Layer 3 of a small transformer language model trained on English Wikipedia (9 layers, counted from 0, width 128).
A neuron's activation on a vector x is GELU(weights . x + bias), where the dot is the dot product.
The model reads these tokens: "oc" "on" "uts" "." " E" "arly" " record" "ings" " featured" " a" " C" "oc" "on" "uts" " line" "up" " of" " K" "a" "eg" "i" "," " C" "her"

The vector x that enters this layer's MLP at each token. A number n stands for n times 0.08.
0 "oc": -1 -6 6 -6 -3 -10 -7 -5 1 -6 -1 2 -2 2 -2 8 -4 -8 -12 -4 1 11 -6 -1 -4 2 -2 1 8 -11 -4 0 0 -4 -1 3 -2 4 1 -10 1 -1 -8 5 -2 -8 3 2 -6 -1 0 6 7 -2 6 -1 6 4 -11 -2 -4 -3 -7 -11 -8 5 6 -4 6 1 -4 -6 -3 -9 6 0 3 0 5 10 -2 0 0 2 -10 -7 8 -7 -2 2 -12 -5 5 0 1 -8 -8 2 -3 -3 -3 -2 2 -2 -6 -6 -4 1 11 0 0 4 -1 -5 7 5 -4 -1 -7 -2 88 1 8 -2 -5 3 3 -10
1 "on": 0 2 -5 -11 -5 4 -6 -2 7 0 -8 -1 2 -5 15 2 4 1 -5 -17 -2 3 1 -6 -13 2 -5 5 -3 -4 3 4 13 8 1 -4 -4 6 -1 1 -12 11 -11 0 -6 -2 -2 -9 -4 7 4 -9 8 -4 15 -4 0 -3 12 7 -5 -1 -10 -9 -19 14 2 16 -4 5 -9 -7 -6 -2 4 3 -7 -10 -5 3 2 -5 -4 5 -1 -5 -12 11 0 2 -15 3 2 9 -18 -13 -14 3 12 -10 -6 2 -1 1 5 1 8 -1 11 3 4 -3 2 3 -2 8 3 -6 -9 5 72 4 -6 -4 -3 -6 -19 -5
2 "uts": 10 -4 -12 3 -11 14 5 3 1 -7 0 -9 -8 -9 5 8 -12 -5 9 -22 8 1 -12 6 10 1 -10 4 -8 5 -6 8 8 2 -1 8 -3 0 1 -9 -3 3 -3 -2 0 -3 5 -3 -5 7 -2 -9 7 -4 8 -13 9 -4 6 1 8 -5 0 3 -16 7 7 12 -6 6 -5 -4 -1 -1 1 -12 -2 7 6 0 -1 3 -6 3 -15 -10 -9 5 9 -2 -21 -3 9 16 -8 -18 -7 -17 12 -9 9 -4 12 0 6 4 12 -7 9 -7 2 -2 17 -6 -12 -6 -1 -6 -14 -18 69 8 -10 -7 0 -12 -1 6
3 ".": -1 -7 0 0 -10 15 -9 -12 11 -4 7 -4 7 -4 1 5 -4 -3 3 -2 2 -2 8 -9 -19 11 -7 5 -3 9 -4 6 4 -5 -3 2 1 0 -1 2 -1 9 1 0 -1 5 1 -2 -4 -1 -2 -6 7 -17 11 -5 13 0 7 3 5 -16 -1 -9 -14 9 -9 6 13 1 -5 -10 -8 3 -3 -7 -10 1 -3 1 -1 -10 0 -1 -10 0 0 0 2 -2 -8 3 5 2 -6 -6 -9 -11 15 -3 -7 -13 6 3 -6 0 3 -4 8 -11 12 -4 -2 8 -9 9 -8 -10 -2 -10 83 9 -5 0 -1 -3 4 -2
4 " E": -6 5 -9 -9 -11 7 -14 -3 5 -1 -2 4 5 -10 -5 -4 -1 9 2 -10 4 30 -9 -10 -13 2 2 -5 -14 1 -2 1 -1 8 2 -3 2 13 -1 6 0 3 1 0 -9 -11 -1 0 -4 -1 0 -5 7 -2 5 -3 0 -4 10 0 -5 -1 -3 -1 -5 15 1 12 9 4 -6 1 1 -1 -9 3 -8 3 -5 -4 2 -5 1 -1 -6 1 -6 7 8 -1 -16 6 1 -2 -2 -11 -5 -3 6 -5 2 -8 2 1 -5 -15 4 -10 0 -3 3 0 3 -2 -1 9 -5 -12 -9 -9 72 11 -22 1 -11 5 4 -4
5 "arly": 6 -7 -10 -9 2 10 -3 -8 6 8 -2 -3 1 2 6 -4 -6 -3 3 -6 -2 -6 1 -5 -11 -5 -11 -5 10 -8 -11 -14 12 10 9 -10 -11 4 -3 2 -7 2 -1 2 0 -9 -11 13 -3 0 0 -1 7 -1 13 -6 -2 -11 -1 2 8 1 -10 -11 -9 3 -8 7 6 2 -7 -5 4 8 5 -2 1 3 3 -1 12 -7 -10 -2 -12 -13 -1 13 -2 10 -15 3 2 -6 -3 5 0 -7 28 -9 -5 -6 6 -5 -7 -5 9 -10 -4 2 -5 11 1 -4 6 16 9 -6 -1 -6 77 6 -10 0 -5 8 -7 -3
6 " record": -6 0 -4 -5 1 11 -8 -2 -2 1 0 5 11 -9 2 6 -7 -4 -1 8 -8 -1 7 -2 2 -10 -1 11 -14 -2 -4 10 -20 9 1 11 -5 -6 -14 -15 -3 1 -2 -3 6 -6 6 -5 -11 0 -3 3 7 2 12 -17 -16 5 6 2 12 -5 3 -7 -17 3 3 18 9 -8 -3 5 0 -1 2 3 4 7 -6 -8 9 -8 -12 0 -3 -16 -10 -2 0 -2 -29 -3 7 2 -7 -5 -2 -11 12 -18 2 0 -2 3 15 -1 13 6 -2 2 0 11 -5 -6 -2 24 -3 -10 0 0 73 2 0 -3 -10 -12 9 4
7 "ings": 4 3 4 1 -3 9 -4 -2 0 -1 -3 -7 6 -6 8 6 -12 -9 -1 -7 8 -9 3 3 -6 -3 -6 -5 -4 -1 -4 15 -1 6 -2 -11 -4 2 -1 -8 -5 9 -5 -1 1 1 1 6 -10 6 2 -4 7 -6 16 -12 -3 3 0 -6 9 -1 6 -3 -13 6 1 16 3 2 -6 7 -6 3 3 -7 -8 -2 -5 0 4 5 -19 10 -5 -10 -9 1 4 0 -19 -2 1 3 -13 -4 5 -17 20 -5 3 -6 5 4 11 7 2 -3 11 -3 -7 -4 3 -5 -10 -4 -2 -12 -4 -7 84 3 -6 1 -3 -11 -8 -1
8 " featured": -3 7 2 -1 -1 9 -10 -11 6 -7 -3 3 -2 -3 12 15 -5 -4 -4 -1 2 -12 12 2 -3 -8 -7 5 6 3 -12 5 -8 13 5 -5 -3 -10 -6 -4 6 9 -15 -5 3 -7 3 -3 -8 2 0 -2 7 -1 11 -11 -10 -4 9 -3 16 -5 -7 -3 -7 -3 -13 3 13 -5 6 1 -3 -1 4 -11 4 -1 -3 -1 4 4 -10 -4 -20 -6 -6 -1 8 -12 -15 -3 7 -6 -14 -9 0 -11 27 -6 -2 -13 6 -5 0 4 0 -8 5 2 0 2 -1 -14 6 19 -2 6 3 4 79 9 1 -7 -7 2 5 -7
9 " a": 0 6 -5 -11 -4 2 -15 0 7 3 7 7 4 -3 9 -3 -3 -7 -7 -9 3 9 6 -2 -13 -2 4 3 1 4 -3 6 -13 3 1 -10 8 -11 -5 7 3 -3 -3 -3 7 -17 -1 -5 -6 5 -2 -2 7 -6 14 -6 -13 -5 9 9 6 -5 1 -2 -10 15 -1 -1 5 -4 3 5 0 -1 -4 -3 -7 4 -8 5 -2 7 3 -5 -8 -5 3 0 0 -6 -13 -2 1 -3 -5 -13 0 -12 30 0 -6 -14 1 1 -1 -8 -6 0 9 -2 -8 0 -3 -10 -14 1 -2 -2 -1 -6 83 0 -5 -7 -1 6 4 2
10 " C": -7 8 -18 -6 -10 -1 -20 -3 -2 13 -1 3 9 3 -4 -2 0 1 1 3 -4 32 -1 0 -12 -1 8 7 -2 2 -8 9 -1 4 -2 -5 6 8 -2 -5 -6 0 -4 -3 -9 -11 2 -3 2 7 -1 -1 7 0 4 -1 -6 1 6 0 4 2 -3 -7 -17 -4 -3 -3 5 2 3 1 4 0 -2 7 -4 1 -6 -8 0 -6 0 -2 4 -4 2 0 3 -6 -6 3 -5 2 -6 -11 0 -8 6 -4 -6 -2 -3 -8 1 -19 20 -3 -9 3 -7 6 5 3 1 7 -5 -6 -9 -5 78 -2 -12 -5 -2 -6 5 -7
11 "oc": 13 -5 -18 -7 -6 -2 -7 2 -9 5 -9 2 3 10 5 4 -1 -2 -2 -5 -3 21 7 5 -11 -3 -3 18 -2 -2 -17 -6 8 3 -3 3 2 -12 7 1 -11 11 -3 -6 -6 -9 1 2 2 -2 0 2 7 -2 11 0 1 -1 3 -1 2 1 -9 -16 -16 8 4 1 -5 6 -8 -1 -7 -5 -2 2 -5 13 -2 -1 -1 -1 -4 -2 -1 -4 5 1 -4 -3 -11 -5 8 -6 -19 -11 -1 -6 6 -3 -2 -8 -4 -7 12 -4 28 -1 1 0 -10 20 6 -5 2 2 -1 -15 -6 0 76 -6 -14 -4 7 4 -10 3
12 "on": -4 6 -9 -6 -3 3 -6 -2 1 6 -10 0 3 -4 12 -4 8 -1 -6 -9 1 3 4 -3 -12 -1 -2 8 -8 -6 -1 9 16 11 2 -4 -1 -1 -1 3 -15 14 -12 0 -8 -8 -3 -5 1 0 3 -8 7 -5 13 -2 -1 -2 10 4 -6 3 -4 -8 -15 11 -1 13 -5 8 -9 -1 -8 -5 7 7 -6 -7 -4 -2 3 -7 -7 2 3 -4 -10 8 -1 -4 -12 0 1 2 -16 -13 -8 -2 15 -6 -11 1 -9 -2 12 2 11 -2 6 5 -3 -4 4 1 -5 3 5 -7 -11 8 84 3 -5 -1 -2 -5 -22 0
13 "uts": 7 -1 -13 9 -8 10 3 3 -2 -2 -2 -8 -7 -7 2 5 -8 -7 7 -17 10 3 -11 7 10 0 -6 8 -11 3 -9 13 11 3 -1 6 -2 -5 1 -10 -4 4 -5 -2 -1 -9 4 1 -1 3 -2 -8 7 -4 7 -11 7 -3 3 -3 7 -2 4 3 -11 3 5 6 -7 8 -5 1 -3 -1 2 -9 -2 11 8 -4 0 3 -7 2 -13 -9 -7 5 9 -5 -18 -5 10 10 -6 -20 0 -20 13 -8 4 -5 6 -4 12 8 13 -6 5 -5 -3 -3 18 -9 -12 -8 -1 -7 -16 -15 82 6 -7 -6 -1 -11 -4 7
14 " line": -2 -2 -2 -3 1 16 -5 -11 11 1 3 -8 16 -7 4 8 2 -5 4 -5 4 -3 4 3 -1 0 -7 -2 -15 0 0 11 -5 7 -2 7 -5 -11 -12 -6 0 2 1 1 2 -4 -4 -8 -9 -4 -2 -10 7 -10 18 -9 -6 3 7 3 2 4 -2 5 -15 9 -1 1 4 6 -2 -3 -1 -6 8 -4 0 10 -9 -9 0 10 -6 -4 -23 -6 -17 2 2 -21 -8 1 5 -1 -6 -9 -10 -21 16 -7 -3 2 -1 -7 3 22 6 4 6 -10 -5 0 19 3 -15 11 -4 -3 -11 4 83 3 -2 -8 -5 -5 8 -1
15 "up": 12 -13 -9 5 -5 10 -7 -7 5 -1 2 -6 5 -1 8 9 1 4 5 -11 -2 9 5 -1 5 -12 -7 7 0 -5 5 11 -6 -2 -6 12 -3 -7 7 1 -8 0 0 -2 -4 -4 1 -20 0 3 2 5 7 0 16 -10 -7 2 1 -2 2 -8 1 7 -6 6 0 8 -2 3 -5 2 -5 10 2 -6 -8 -6 -2 0 -7 4 5 8 2 -13 -6 -6 0 -13 -8 -4 14 2 -13 1 -11 -18 10 -7 -5 10 12 -9 8 1 8 -3 1 -6 -3 6 3 1 3 10 -17 -18 -8 1 85 -10 -18 3 -8 -14 -2 -3
16 " of": -5 10 0 0 -7 4 -6 -6 2 -1 -4 1 -5 -2 7 1 -5 2 -2 -5 -10 -3 3 4 -2 2 -1 6 -10 7 -5 0 -1 4 3 -10 -2 -4 -2 8 -7 -1 -3 2 -9 -6 3 -4 -1 4 -8 0 7 -10 13 -3 -1 4 6 4 5 -2 -10 -5 -17 1 -5 2 17 -11 -2 0 0 6 -1 6 -8 2 1 1 -7 -5 -7 0 -2 -7 1 0 7 -24 -12 3 -7 6 -3 -12 -7 -9 32 8 -14 1 8 -4 7 -5 2 0 0 5 -3 -4 1 -7 6 10 -10 -6 -3 -10 87 4 -6 0 2 -11 2 -13
17 " K": -7 3 -4 8 -9 9 -4 -4 -12 12 -8 4 8 -5 -2 7 -8 -5 1 -1 -6 34 -2 -7 -13 -9 2 -3 -5 -2 -9 -2 4 3 -6 -9 8 -2 -1 -4 -2 5 11 -4 -7 -1 -5 3 -5 5 -4 -3 6 -2 7 -9 -6 2 7 0 4 3 -4 5 0 4 -7 4 3 7 0 2 -2 1 -2 -2 2 6 -5 -10 0 -13 8 -1 -9 3 0 -10 7 -15 -17 7 1 4 5 -6 -9 -7 12 -4 -4 6 0 -6 0 -8 9 1 -6 -9 -3 -5 2 10 -5 -1 -1 2 -11 -4 81 3 -14 -6 -4 -6 -3 4
18 "a": -8 3 -6 9 1 7 -11 -2 -4 3 -3 2 -1 10 7 -13 -10 -1 -3 -7 4 11 3 -9 -7 -5 2 -2 -4 -4 -1 -1 -2 -1 -7 10 6 -11 3 -10 -12 10 -1 -7 -4 1 6 8 -4 0 5 -10 6 -9 16 -1 -8 -6 4 9 5 -6 -4 1 0 6 -4 2 -2 8 -10 -6 -11 1 -5 2 -8 -2 -5 -8 -9 -1 -2 5 -9 -3 -8 1 9 -4 -13 13 4 3 2 -13 -18 2 15 -1 -10 -1 -1 -4 4 4 17 -2 5 3 3 -6 11 -4 3 -4 -3 -2 -7 5 90 9 -13 -2 -6 -6 -14 9
19 "eg": 17 -2 -10 -3 -11 4 -5 -9 1 5 -9 -1 11 7 1 7 6 -9 14 -3 -9 19 9 1 -5 8 -11 6 -24 -7 -3 4 6 0 -4 12 2 -3 1 -1 -17 4 -3 -6 2 -9 -4 0 2 4 -2 -4 7 1 1 2 -4 -5 -1 -3 2 -3 -7 5 -12 0 -3 12 -4 3 -7 -1 -11 1 -10 9 -4 4 5 -5 -5 -4 2 1 -21 -4 -11 -1 -3 -4 -17 -4 11 -7 -16 10 -11 -3 1 -7 4 7 3 0 5 15 25 -3 4 2 -2 6 -1 -2 -2 -6 2 1 -13 4 79 3 -20 -4 8 -3 -6 -10
20 "i": -6 4 -1 1 -1 5 -10 -9 1 0 -4 -1 -1 10 5 3 -3 6 -6 -10 -5 10 3 -7 4 -2 -6 0 -10 0 0 2 8 2 -10 9 13 -5 3 -5 -13 13 9 -2 -4 -3 2 5 -8 6 -4 -10 6 -7 13 -1 -2 -1 6 3 2 -5 -2 -2 -8 7 -5 11 -4 4 -1 -4 -13 -1 -12 8 -2 2 -10 0 -8 1 4 10 -9 -8 -10 11 6 -11 -12 7 6 3 -13 -8 -21 -5 10 0 -5 -1 1 -4 -1 9 16 3 4 -1 -1 0 3 6 -7 -11 -1 -3 -8 0 91 3 -17 -4 0 -3 -15 -2
21 ",": -1 -1 -1 -3 3 2 -5 -5 -1 0 -4 2 -3 0 0 5 0 -5 5 7 -1 2 8 -16 -3 4 -3 6 -4 3 -5 9 -2 -3 -4 -2 2 -4 3 1 -13 -3 1 -1 4 -4 4 -5 -6 -2 -4 -4 6 -7 4 -6 6 -2 1 7 3 -2 -11 -4 -11 5 -13 5 14 -6 -14 -5 1 2 -2 -6 0 -1 -3 -2 -2 -11 -1 0 -6 -6 -5 3 3 -11 -5 5 2 0 -2 -2 -4 -6 35 -5 -1 2 14 -3 1 -3 12 -1 3 -10 -6 -12 5 3 -5 -6 -4 -6 -5 -4 94 10 -10 -3 -4 -4 5 3
22 " C": -4 9 -13 -5 -13 -4 -18 -3 -1 9 -3 3 9 5 -4 -3 3 -1 0 7 -5 34 3 -1 -7 -1 4 5 -5 0 -8 8 -4 -3 -1 -1 6 6 -3 -2 -10 2 -2 -2 -8 -9 4 4 0 6 -2 1 6 -2 -3 0 -2 0 3 1 2 -1 -4 -5 -14 -5 -6 0 6 4 -5 2 5 -1 -8 4 -5 2 -7 -11 -3 -8 -4 3 -2 -6 -3 2 3 -12 -5 7 -10 3 -6 -5 -8 -6 5 -4 -1 5 -1 -3 -3 -21 26 -2 -10 4 -1 5 10 1 6 5 -2 -6 -9 -2 84 1 -17 -6 -2 -2 6 -6
23 "her": 1 -4 -3 15 -14 20 -3 1 3 3 -11 -8 3 1 8 -8 13 -9 1 8 3 4 4 4 -9 -10 1 13 -2 -3 -16 10 4 13 12 -4 -2 -1 -6 0 -6 1 -8 3 -1 1 2 3 5 -10 3 -9 6 3 8 -3 -3 -7 0 2 -2 -5 -15 -3 -8 11 -2 5 3 3 -10 -1 -10 -2 4 -6 -10 -3 -1 -11 4 -9 -1 6 -10 -2 -10 2 -8 -20 -9 10 7 4 -6 -3 -17 -1 14 -10 -2 -6 -5 -5 2 -4 10 -2 -7 -4 5 8 4 -16 8 12 3 4 -8 1 88 11 -16 -5 3 -3 -24 6

Each question shows the input weights of one neuron of the MLP. A number n stands for n times 0.0083.

n317 (bias -0.041): -11 8 -32 -1 4 6 10 13 -2 11 -14 -8 13 7 11 -3 -4 -3 -46 3 1 -1 -17 31 31 8 5 8 -5 -22 -18 26 -2 14 -26 15 23 -3 4 -41 -25 5 3 17 -12 13 10 -19 14 -14 35 25 3 21 29 4 -6 -9 2 4 -11 -10 2 20 -3 -5 21 5 -56 3 -10 2 -23 1 -5 -1 -2 22 -26 -5 35 29 -21 -14 44 8 19 -1 -25 36 24 -14 17 -11 8 1 -2 7 -22 -31 -34 -1 -6 -10 19 -9 -14 -6 26 -7 0 -12 -20 15 -9 -22 22 -4 -3 3 -4 -11 -2 25 -9 11 -3 20
On which token does it fire most, and how strongly? 12 "on", at about 0.78

n167 (bias -0.049): -10 6 -4 -18 -11 -24 1 16 20 -11 -6 2 -12 48 3 23 -13 10 -24 -21 12 6 -28 35 5 -3 1 -12 39 29 -16 -48 -30 -19 -18 3 5 -26 39 -1 19 -5 1 -26 -19 -10 -17 19 1 -2 7 4 1 8 -1 5 -3 1 0 2 4 20 -65 -9 4 -31 -12 -10 -5 -1 19 3 -7 -15 7 6 37 -11 7 0 -23 8 42 -29 3 12 9 5 -19 -14 -4 7 -22 6 26 9 9 0 -6 16 8 10 -9 -5 -34 -37 15 -12 -18 29 -5 25 -5 -16 3 10 2 40 -11 17 -10 15 0 -30 22 16 42 -11
Its three highest activations, in order, are on tokens 0 "oc", 22 " C", 10 " C"

n379 (bias -0.051): 23 -23 -10 -15 6 9 9 -14 6 -9 2 7 -13 -17 6 7 37 3 22 14 36 -13 -9 -3 14 1 -3 14 15 -19 -33 -26 6 -3 -1 0 -12 24 13 -14 -2 -33 -3 5 16 2 -3 -26 29 18 43 12 14 8 -28 -2 -13 -13 16 -41 -17 2 -43 -4 -12 -4 16 8 11 3 17 -16 -7 20 11 30 -7 8 31 10 18 -24 13 -11 10 -20 31 22 -52 73 -14 14 8 -2 -13 56 23 16 -13 -27 6 20 -44 -16 -1 6 -28 18 0 0 -17 6 -4 -7 1 -5 18 15 2 -1 -2 -48 25 -8 21 16 -31 -8
On which token does it fire most, and how strongly? 5 "arly", at about 1.3

n51 (bias -0.046): 5 -16 -10 -28 4 6 10 20 16 10 25 -6 -40 -5 23 -24 -3 23 -11 2 -17 -17 6 -8 11 22 0 -29 -19 0 15 -6 -15 18 0 -16 -10 -35 -37 -20 -4 10 20 24 -5 8 59 1 -11 3 20 5 21 -11 -8 -15 37 -23 4 -2 28 -30 2 11 -15 9 -10 9 12 22 -14 -31 30 -18 -17 6 24 -18 2 -8 -32 15 20 12 6 -20 0 -25 24 13 5 -4 4 -1 -6 23 -11 -1 5 -6 19 9 -19 -23 -8 -4 -17 2 0 29 46 -7 0 33 7 -33 -3 35 40 -17 1 -6 5 5 12 -12 -11 -18
It fires most on token 20 "i"

n194 (bias -0.065): 11 11 -1 -18 23 -15 -20 22 -12 -1 44 42 -6 29 -25 -29 -4 16 -28 3 36 6 -28 -13 -8 -1 16 -32 20 -21 -2 -6 -16 11 -7 13 12 -9 -21 -4 -6 -8 1 -12 10 -6 26 23 3 -2 32 -8 -18 12 -7 2 -5 -38 30 -3 -35 8 17 3 25 24 18 2 -14 2 6 -6 6 -3 -24 20 8 0 -18 10 17 16 7 -18 0 -2 49 0 19 45 0 40 -25 15 19 4 -15 6 -3 3 -11 9 1 -8 -18 -55 -30 -21 -5 3 6 -16 -1 -11 3 -23 17 8 13 -20 -10 19 -11 7 15 30 15 6
Its two highest activations, in order, are on tokens 4 " E", 9 " a"

n18 (bias -0.048): -6 -13 6 19 -8 20 -3 27 -45 12 1 -2 -9 22 -15 -30 7 -20 4 10 -11 6 -14 -8 -10 -7 11 -24 -23 -21 10 -19 -1 23 13 5 13 20 23 31 -19 -16 -6 -13 10 -7 -20 32 11 -28 8 -34 15 10 -31 20 42 -29 20 4 -26 28 -8 18 58 -11 16 -41 -3 -9 -25 -17 -18 -3 9 31 -3 -7 5 5 14 0 -13 4 2 12 0 -3 2 1 4 25 -11 -24 8 23 20 25 0 3 -27 9 18 8 5 -33 -18 -23 6 3 4 -13 18 -7 22 3 4 -1 -4 -10 -10 12 -27 20 7 2 -23 11
Its three highest activations, in order, are on tokens 23 "her", 4 " E", 18 "a"

n62 (bias -0.025): -28 -4 -9 -19 6 -10 -24 13 -16 32 -7 -2 8 2 -32 -32 -6 -6 -21 26 13 10 -5 17 -1 8 16 28 -15 -32 -4 0 -11 1 -9 -4 4 -2 16 -52 24 15 -4 33 12 3 13 -9 -11 -24 -14 -1 26 21 -16 8 6 3 8 -10 -19 12 12 1 -7 -9 1 -7 -1 6 1 8 11 -5 32 9 -1 16 -7 -9 11 -10 -7 -4 6 9 4 0 -2 -4 -4 -14 -24 -12 21 6 4 1 -15 7 -18 -9 0 -2 -22 -11 -3 -4 -9 3 -17 -10 -7 -5 -10 13 -15 9 -20 -1 -6 -16 -7 14 -13 2 15 0
It fires most on token 10 " C"

n235 (bias -0.046): -4 4 -25 -35 -2 -26 -8 5 -32 -15 -4 8 15 -4 -23 0 20 -23 32 5 -18 13 27 35 30 35 1 16 1 -12 14 5 8 -8 -11 -20 -6 41 3 -15 -25 -15 9 -4 11 -7 -10 -3 25 21 -9 -3 3 10 -73 12 3 -5 -16 -45 8 27 -14 9 3 -7 -7 -31 -23 24 -12 16 1 -25 5 19 26 23 -23 -1 7 26 15 4 -3 -1 31 -18 10 17 -3 -8 -34 -1 -11 31 -9 -2 -45 15 -3 12 39 19 -2 -22 4 -3 -21 12 -12 7 28 44 2 -22 -6 1 9 -9 -9 -14 -15 1 44 12 3 -23
Its three highest activations, in order, are on tokens 22 " C", 19 "eg", 10 " C"

n209 (bias -0.036): -17 -12 -23 -15 1 3 3 39 11 2 -1 -14 -4 6 -14 -15 13 26 -25 -12 -3 10 6 5 17 16 -3 8 -19 -4 -24 -13 -3 -14 14 17 11 -5 27 1 -25 -1 0 1 -8 2 39 -5 30 -8 5 8 10 13 -3 16 16 -10 27 -21 8 -5 20 18 -10 -7 12 5 -33 28 -18 -14 -14 -25 8 4 8 31 2 17 25 3 -6 -2 -1 11 -13 -11 -13 -13 3 -1 5 20 0 3 1 1 -24 -12 -13 8 -2 1 7 -5 -3 -15 0 0 4 -1 -5 12 -6 -12 1 9 -14 -7 -3 -3 -8 -4 0 13 -7 -12
On which token does it fire most, and how strongly? 11 "oc", at about 1.2

n116 (bias -0.018): -18 0 28 2 36 15 -10 -4 -1 14 39 25 -37 -15 23 3 -13 -18 -44 -8 -25 -6 4 32 17 -6 2 19 2 -2 9 6 -20 -16 -1 2 -3 -1 -5 -22 35 -8 -9 0 37 -4 7 -9 -9 15 14 25 18 15 -12 2 3 4 7 -13 18 14 -7 -5 6 -6 17 19 -8 -34 12 -5 -18 23 34 -3 8 11 -22 4 -1 3 22 -11 -16 20 7 -5 -9 5 -1 1 -5 0 0 5 22 0 0 12 -18 -25 16 -23 -6 3 -28 10 16 -28 -5 15 -5 -5 -7 19 14 -16 10 -18 -14 2 45 3 -10 1 14 12
Its three highest activations, in order, are on tokens 8 " featured", 6 " record", 9 " a"

n101 (bias -0.043): 32 -56 11 2 23 -20 1 5 -39 11 2 -29 1 7 19 17 -15 3 -29 6 -9 9 -22 -25 1 22 36 6 -20 11 11 30 -3 -30 1 -7 -13 -14 8 -4 8 -9 26 28 -24 12 5 -10 -8 -11 -8 19 0 30 -18 19 -25 8 -23 6 -13 32 8 -23 33 -3 6 -13 -4 -26 14 -11 8 2 7 4 2 -16 -3 -15 -16 18 -3 30 35 5 -10 -12 3 -12 9 0 5 -21 4 8 18 -2 -17 9 -9 60 24 1 3 1 4 0 4 -21 -18 12 -1 26 -24 2 -26 -18 4 -4 -9 18 -12 4 -7 -36 15 -7
It fires most on token 15 "up"

n219 (bias -0.031): -50 10 20 -2 26 -30 5 -3 17 6 27 19 -10 14 24 0 -4 -13 10 -6 -19 -3 48 0 15 17 13 5 -6 -20 14 -14 -7 -16 -5 -2 -3 12 -8 13 3 -14 5 11 15 -2 16 -13 -19 5 -21 -10 19 -11 -11 -2 17 -7 -21 -25 19 28 -37 -22 11 -44 9 -40 5 -2 -22 -6 7 9 42 4 -17 -19 0 -24 1 4 20 10 0 3 -4 -7 31 -1 21 13 -36 -5 6 19 -28 22 5 -18 14 27 -4 17 -21 -17 0 27 -15 27 -7 -32 28 -12 -29 -24 -21 24 -1 23 -10 31 -28 -11 -35 30 15 -2
It fires most on token 21 ","

n141 (bias -0.040): -23 7 -8 31 -3 -7 -13 -1 -50 4 11 -28 -1 24 -2 -14 -8 10 15 11 4 11 22 -10 5 31 10 13 -22 2 17 2 -8 -5 -23 -4 3 -13 -13 -8 -31 -8 11 -27 -20 13 7 5 -16 -2 15 -16 15 8 5 -13 -2 -1 -15 4 -26 -5 -17 2 27 37 19 -18 -5 30 -21 11 0 -24 4 -2 15 8 -10 2 -21 23 -12 27 26 2 1 0 -3 -3 37 -18 5 -35 -11 22 0 3 -6 4 -26 28 4 4 -29 3 -26 2 -10 20 -2 -27 6 15 -16 -13 11 7 -22 -12 -2 0 5 -10 -7 -4 7 7
Its three highest activations, in order, are on tokens 18 "a", 20 "i", 17 " K"

n304 (bias -0.054): -14 -2 10 16 7 -38 -8 37 0 2 14 -34 -8 31 -44 -22 -30 1 12 15 4 -4 -11 -25 30 9 23 1 4 1 -40 14 -16 -17 9 -8 45 -5 16 -12 11 2 37 -6 -21 13 22 -4 7 0 24 7 8 -1 -8 21 -16 -10 -24 -1 34 -15 25 -4 19 -18 -11 -32 -16 1 -21 -10 -12 -5 -5 12 -11 -2 -3 7 -4 29 14 -13 18 -4 -6 -14 24 24 27 13 -2 -4 22 -12 -2 2 -7 22 -4 9 7 23 -24 -9 4 -10 7 5 -11 -6 14 -19 9 -29 -28 -13 30 28 -3 17 -10 26 -19 -34 -3 13
On which token does it fire most, and how strongly? 18 "a", at about 1.1

n162 (bias -0.060): -21 -17 19 12 10 27 -11 8 1 -26 21 -17 -22 -20 -48 -25 -1 28 19 -23 11 -22 0 -8 16 3 -8 -3 13 1 -2 -2 6 -15 15 2 -23 30 -23 7 -3 -2 -12 -4 3 -1 30 -25 10 1 54 -2 -10 23 4 -1 34 -22 30 -18 15 7 15 -5 5 -18 9 3 -18 11 6 -14 -21 -4 -4 6 9 0 12 32 -10 51 -4 -21 10 20 23 -9 7 26 20 2 -7 22 -13 -11 22 1 -11 -18 -20 15 4 23 13 10 -24 -21 31 -8 27 -29 -4 29 -21 -18 2 -6 -7 -24 -2 -4 6 37 1 -6 -32 19
It fires most on token 2 "uts"

n502 (bias -0.040): -28 -3 -1 16 16 -16 3 -24 21 -5 -16 0 3 3 -24 -20 23 9 -32 -1 -17 -7 6 4 -9 45 2 21 -16 -12 1 15 0 -46 5 14 17 -24 35 -13 5 19 30 45 -33 16 21 -10 17 -10 -5 19 2 3 8 25 45 -21 -4 -4 -3 3 -9 -3 9 18 -17 21 8 -9 -12 -4 20 30 -2 -14 -3 -18 23 -2 -2 10 -12 5 -16 10 9 -25 12 7 2 -25 7 -10 -3 12 -18 -8 -4 -19 -6 -5 -13 23 -2 -19 -4 -22 39 -8 37 -6 -39 18 -37 -18 1 16 -28 -21 -17 -14 -2 -26 30 -11 48 -10
On which token does it fire most, and how strongly? 3 ".", at about 1.3

n136 (bias -0.057): 8 -38 -4 22 16 -2 28 4 -24 3 3 -27 3 -24 -3 12 -28 -16 21 42 37 -11 -8 -24 -8 19 -4 -27 -11 -3 3 -27 -9 2 8 4 4 -8 -14 3 2 -12 -19 3 16 9 -31 17 4 4 -2 -17 27 -2 9 -9 29 -16 -30 6 -39 1 10 14 25 0 22 -6 -32 1 7 29 -6 19 3 -9 -2 -16 8 -17 -5 4 -37 21 -7 -23 7 1 8 32 1 10 -6 -29 12 24 17 0 -5 1 -17 15 -14 10 20 23 -22 8 26 -4 17 -31 31 3 -6 -49 41 -3 -4 22 -5 9 17 46 -8 -17 9 4
It fires most on token 7 "ings"

n359 (bias -0.062): -36 -9 -7 -30 -9 -13 3 18 -5 -9 -21 30 8 -13 -25 13 10 -20 18 -10 15 16 -34 19 18 -13 -8 7 -13 11 -17 -37 22 18 -16 9 18 25 -16 -13 -7 3 32 -10 -2 5 -14 2 23 7 9 -19 17 26 -12 0 3 8 0 -43 12 22 -36 13 3 -6 6 -25 -38 23 6 -5 -10 21 16 30 9 7 -29 -11 -17 -10 15 2 -9 -9 59 -6 -6 33 22 16 24 -9 34 14 -16 28 -23 -1 8 -8 -6 20 -18 -25 0 -24 -13 6 19 -34 -9 22 3 -43 48 20 1 20 -14 -3 -6 7 7 1 -15 -19
It fires most on token 17 " K"

n309 (bias -0.059): 25 12 19 -34 8 -28 -20 30 -15 -5 2 -4 9 -1 -36 29 -14 7 37 17 28 9 -34 0 2 -1 -6 -17 30 -2 4 -7 -4 2 -32 -28 6 9 9 -5 24 27 -8 -6 -11 -6 -2 -25 2 -4 -1 -18 18 15 -17 -7 13 24 -3 -9 9 14 -12 2 -2 -12 -26 -9 2 -4 33 12 27 -7 15 5 11 -19 11 -4 -28 2 23 -31 -6 6 9 -38 -14 -28 -12 -1 3 -16 -5 9 6 -17 5 49 -23 0 5 28 2 -17 0 -24 -15 -5 5 8 15 33 -19 2 -22 16 8 4 -12 3 -2 9 -5 -19 18 -21
Its two highest activations, in order, are on tokens 10 " C", 17 " K"